Layer 3 of a small transformer language model trained on English Wikipedia (16 layers, counted from 0, width 128). Numbers have three digits each and are written without spaces.
A neuron adds its activation times its output weights to the MLP's output. To switch it off is to set its activation to zero at one token and run the rest of the model.

Output weights of the MLP neurons that the questions are about. A number n stands for (n - 500) times 0.00056.
n0: 480656447450557399484500695695443453372413406688452512590457696640438654632702459432245581531513413447745620483401682421545322305508500607607486643325559200546724540283596659617225481376610462853435648462487436164550509574310402470183466518382196491459513268449761636554677657356387519658465560706541369336366592431487614648425483434644403398314894782647440390569663725365453710535129
n20: 539372263622457409480627459271531392650399644307710504538487500523664249726483500577103480632736576393398640620696732431142441686244630496725544445386496594430599583471500245637600397233611696844472492600341640496367300460358644550626703543593447544508413466442582650508301486610428428334643330598469474454467375756433351534796476596434543536386291475580525277686289472238483596655567
n61: 303452385451485436331500479381608550568615342634618739507514472734486305527370344679721584463625538559580488643661703261616674591551539117547611344294500490528350365549449512586582339478390335486531640471535482446332650589419549704436614455591570390414560551735528360396414480314620547404558753382440474442707507490580493471448666366594541353496564424225479518692378288459372571630471
n69: 543351552276410550726436329607409320714264408740612159344381254614444480420525420577512449611680757272573740508421611553575385704405455400332598240480446610628624593520572583712621505578599471517616520300512467534545359437656583458666500526491357411628522389496368362217395558590598245325365354685456217479664779686322543855598253777522289788466417453479479500436517678460325544640513
n74: 479581788474273553500460663483772527602165551549491414504509496408398780472277500687636667568460633609667481363328356581746491599408561431660646482396816543422370765478414326524343170390641752460542289566361570224618505376486306292606584569523267439301606595566469777585476525320468091606576465632341844460132318734679287396504427368477614454500611603652668418745655253470394495384321
n100: 563545356607357358756650492248548373580381025737788336517551349459504574612581617611431532517546200470759230365571491451456560607708645259580649560533599356429472544203685676417403543299583388611447390635574554457608427582591235546191567531563619239561583409399512387769399379642392564483410618621607357453682275628641444427426794289305778476684571633406635278492439467500345509304534
n121: 360478457236399666513415593465509715505640417613490663425509402602334704609754579691509430438263269644452429309686382572544249420513578379266634358482391450523638377605704474100612568398495660637473487705751125632276367309524559453358714612505209401634364600454357812500470917790262353444321444356164495354340386518382912329614545527593740767670564267703561322417688813339700529476519
n206: 624673439403409445369694401657396408426582438512398504504485299564500468445581437578418479496540563564417401507488787689566545664382475618441476515457590511471633512651414355460708720462417681485567565243334562474637601389766554518454445477601712477504519500357504356351424605582534332280270537492873398318619789448344293868263525475562269360612365586519482580668325578489423388489500
n236: 551395419420544407237417516329422371633583455616242629704437422406624603696500413366489537604640706436640462675348306345246425496507917687496058699325663691488362570481369551676504663460649538421519734504634465370321596487564267555623364398475489421601683536593565464598759401436512402336488543681570548457259339267638588317462610432365721519528439401385539645531363535612543537492457
n249: 725618669540481482308532265560474336568667138560659610505298532614430725577587616380452594250378593509435215391514578843510505638625424679423355518500360434782483567380837455141692597495533375614652547486500298166577606544523671514714229391721668495539509157374397481824174365680232431532514156472582746459469627333239426306177535448524486595670391486427741561699467596535473438546427
n308: 515481520450407410668372531406526468757561463579578584353396342388462708508329563610531612698733534727112688709745412481670681364365686455393753343442799218348278542554198400596477531574573349500549493508450731592580581415341330409413295719546569504273348638555410577378724291504548547397436327439425282492651552425536500524500477584587476440592583520408860406415586478462311628492396
n331: 391477700351446400477439745443706448371504386829679523310231432654546575388395483277387363323379465504475461556386488602496553676607638768593436492386530634393527661756566182699535382525475429720334372440382540569453566361450652585496432626491378805523403673677313193484263583664459421339638452268347409508638353637569248446681457481547380358378525902696573379623379419515472546736577
n356: 453496504294737439148633362577482438435470516593766384488383638433604399541508545459333438351416769464661408727621484604443414566577670584508730578466672500618584427508669534504363548492365243512695558673677382461479528376456279665581481798541560484316372441270629623507316500606618575638516504611488555391459345456636117453643533759371425441539448445527350234469405311448381803294488
n424: 606464504227582466631527749367371500485393516467680239511278741703696423387580130560398489705504325644519332511607558324739462500611585394603242365518577507507435504404342521658475487469332515305645599696726511389359450529473615428397462607512386794377642895346597629452504396361554516632657534547372264420567571572339418492489390540333500634607536600531583418446676614424406492362573
n445: 553473458571708372426438548573565460549786390594608473727627645606554618392512732367469614376347357612698364375873377484449291262412350513512388340311504457619723411267471447496799436630712440284515553399547732524349525561442487508403415614453559461500496607540643554625394352603541729568565464459816537700251667163623434471524449523305234612500534385345379492251187563515665479288451
n501: 570648382293593555504452476429329630484420463509703596587472539719432439546333475547527586480543496334464555280554472515380628784672334258678424412569483546551643156396388371396644375390816252595632419870319281472387504479789620713591382364617319357666611710390589382519453486492536521414607394435471246504573482552245613689485420508587549526472814520500752248313463619511441376448560

Each question names a token from some text and the token that comes next. It shows the activations a of the neurons there, in the order above. A number n stands for (n - 500) times 0.0056.

Then comes g, the gradient of the next token's log-probability with respect to the MLP's output, scaled to length 1. A neuron's effect is roughly proportional to its activation times (output weights . g). A number n stands for (n - 500) times 0.00075.

"1", then " |"
a: 480491474832489496499659489832494498475479493500
g: 314459483282651507416644725624409731520429436616582423556388693458552413677606438524428644403613637558613515773441511611357644557581441471507365603486099510660398639422501324440504451390348448369420503526598375560481584745532527461583579510290548456322477376474788598522422419544542450450601442613559714532515319426625355450651622566604296410478663430462406388396479250273380610512488
Which neuron, switched off, raises the next token's probability most? n69

".", then "7"
a: 496493518471488485603477491472472474490496472490
g: 514449487583273439565564465628578578440326360251510689469457624472619478397539532463528475465489816651578545403422492787397801422516780329738477476374435506456534535448360610658554503577459538631532728370459772652562592465414372375399602360477245449441437647434463420413468358508600442613582487578417484402649483565528441504704577315445181540334621458594563554407522268581422293497427
Which neuron, switched off, raises the next token's probability most? n121

"l", then " ("
a: 489479500470498633494495470496491499748483476494
g: 541619506389575433174400512364471538607394641549522509716557564328541477489343455523355280589436539394505727486359441718502167564449557322555411370541341480426627588398560465484484282523636749356556335579452427604485482581535367360610686555462344544570758671401700381546506490651580573536663511651314638334456414552565551627575538435340641585718551403439459532580414424639336674284423
Switching off which neuron hurts the next token most? n356

"qu", then "enc"
a: 487491487500471487475470499471482539479471815483
g: 614399585608457317471427618402742400410366477578487487575654502492296480407293633566479435285444534681564447604662239309421389546399277543369333508619584460351418470485680378701240409662564491465592413606584306570534611786683356478795361559604714535508503455570648517533436538601393391348568508574512529593400608625578575414424439782376485669578457346622622398378508499491501359438430
Switching off which neuron hurts the next token most? n445

"C", then "C"
a: 500499484500496500493472499497473681496510492472
g: 431443419455428372512594566580505556300635511546509509474577555648422577396500370575336604577229629708564618454580716401370466519604655312409263396157712511558609500397598663545328430666668560630452515379565507564458434662519312561413547549393562533342185519372600422441246360628440333643550285562422504462684584647500444342687661537576737412389450606577432479573487565624446541537332
Switching off which neuron hurts the next token most? n331

" m", then "y"
a: 498472482499500498480498492472866497497470470484
g: 576453318466516544624748410467345611581542542294509465458623584714465402527276460506350742610562462565769627309548647588435380377380527410477635480604404351393312535716616339520360439482508641359482401797542589559599553402564523529315820478492674504401447632555500592303506447479522581563464515330515662523773384500479501712310474503545436385408397315447509625479571474497213476423320
Switching off which neuron hurts the next token most? n308

"'s", then " \""
a: 628498496491470478488484471472485497499483471476
g: 593434524520624385461475480357534418445688665715458431513500582413550528570543500542561385284671190321525416456524679227513346564450272539371476594586604312462442578614521476521419330555519516448360445626576446421422574512469611643522600760486651296408540502433625686479432673444292420414526479625636493449404405684654472702293405732476866326611342542370418507605364726500545500496366
Switching off which neuron hurts the next token most? n0

"o", then " C"
a: 478476515605500494498525474660495500473475472473
g: 567535530610433374591381501441513423665624576472535530430610344700229411433582466476341386436600509550434385389390580164376562717408511518272670370591774515597460606627660503612548462540643639447716344495707530559408487248410479535289430435526541434622629596503443521355756517551401474446230337279459305701565518478545491527313493562513522625368578480380743568624519338544509605657466
Switching off which neuron hurts the next token most? n69

"C", then " in"
a: 499500472500498497481495491495480679483484472476
g: 434647567627452540721625523746633409407343679327390653594609490728273431596419490520338432617560444377478584479627427351279438808529517575330503529597734506481461637731453392538369320574646369521568517362488599314322605419553517453475485601438460380348331567602473484632501457436414160543647383501411445657508302701449600562275576525546573461333312419577385530608564631558495628465445
Switching off which neuron hurts the next token most? n331

"os", then "a"
a: 639499484731975492482517490519496499477728492483
g: 582498483378403371537659422491596445322328586455567705295376377618494535475461586416477678484471514768563553590432291661501569485382584463602626494438482645651390833593505522300751410524513409552536601421454627497269527673289597364496733321537370519444301496509427427351475615490501561635755558706427483342639521673353584461582609337439438302580310656494329354304476424614450596521451
Switching off which neuron hurts the next token most? n74

"over", then " wh"
a: 478499472550485479490493520475498500485493497805
g: 644417470531517733406602585571604555450522548544370535304478639575415444659643423498524546516457344459551352457402457779406550321462498354435513494547381517572482560660719487553328337427532660455353566438481492478589574659568746430612828269373188464498412607353433275353551494482537374473652461529441387593616479428303515353480362465696600564588523822460438601321448617587787316368477
Switching off which neuron hurts the next token most? n501

" on", then " "
a: 479475489472499477739494490494471489472484470493
g: 418635731642652544283586352562375518493785667592451507430382354668425550544560469461551495483568384539457506769484431382446281462263576522578573463512665517302393421465608410526454501543704432454442360628410396537361424557413394608355486592331394364490694455435617695311507616494598564606531341740430412570160576630479544432521406641563639344345276445499276476545608729537628632502653
Switching off which neuron hurts the next token most? n121

" (", then "W"
a: 499485481500492498619499470499496495499476470491
g: 649641389553527585544304532357386446517483412431514452485532562481590605374346580420506585561570741473445513523375538484474644608464637348606447471307531691430535660490508241376311319554816572383449778503472482574453477704497463496443594422494485480441431730545613383394612456588656393428484447384522396289528529547467458398511393540924550356266854479606182544509307539608529420507556
Which neuron, switched off, raises the next token's probability most? n121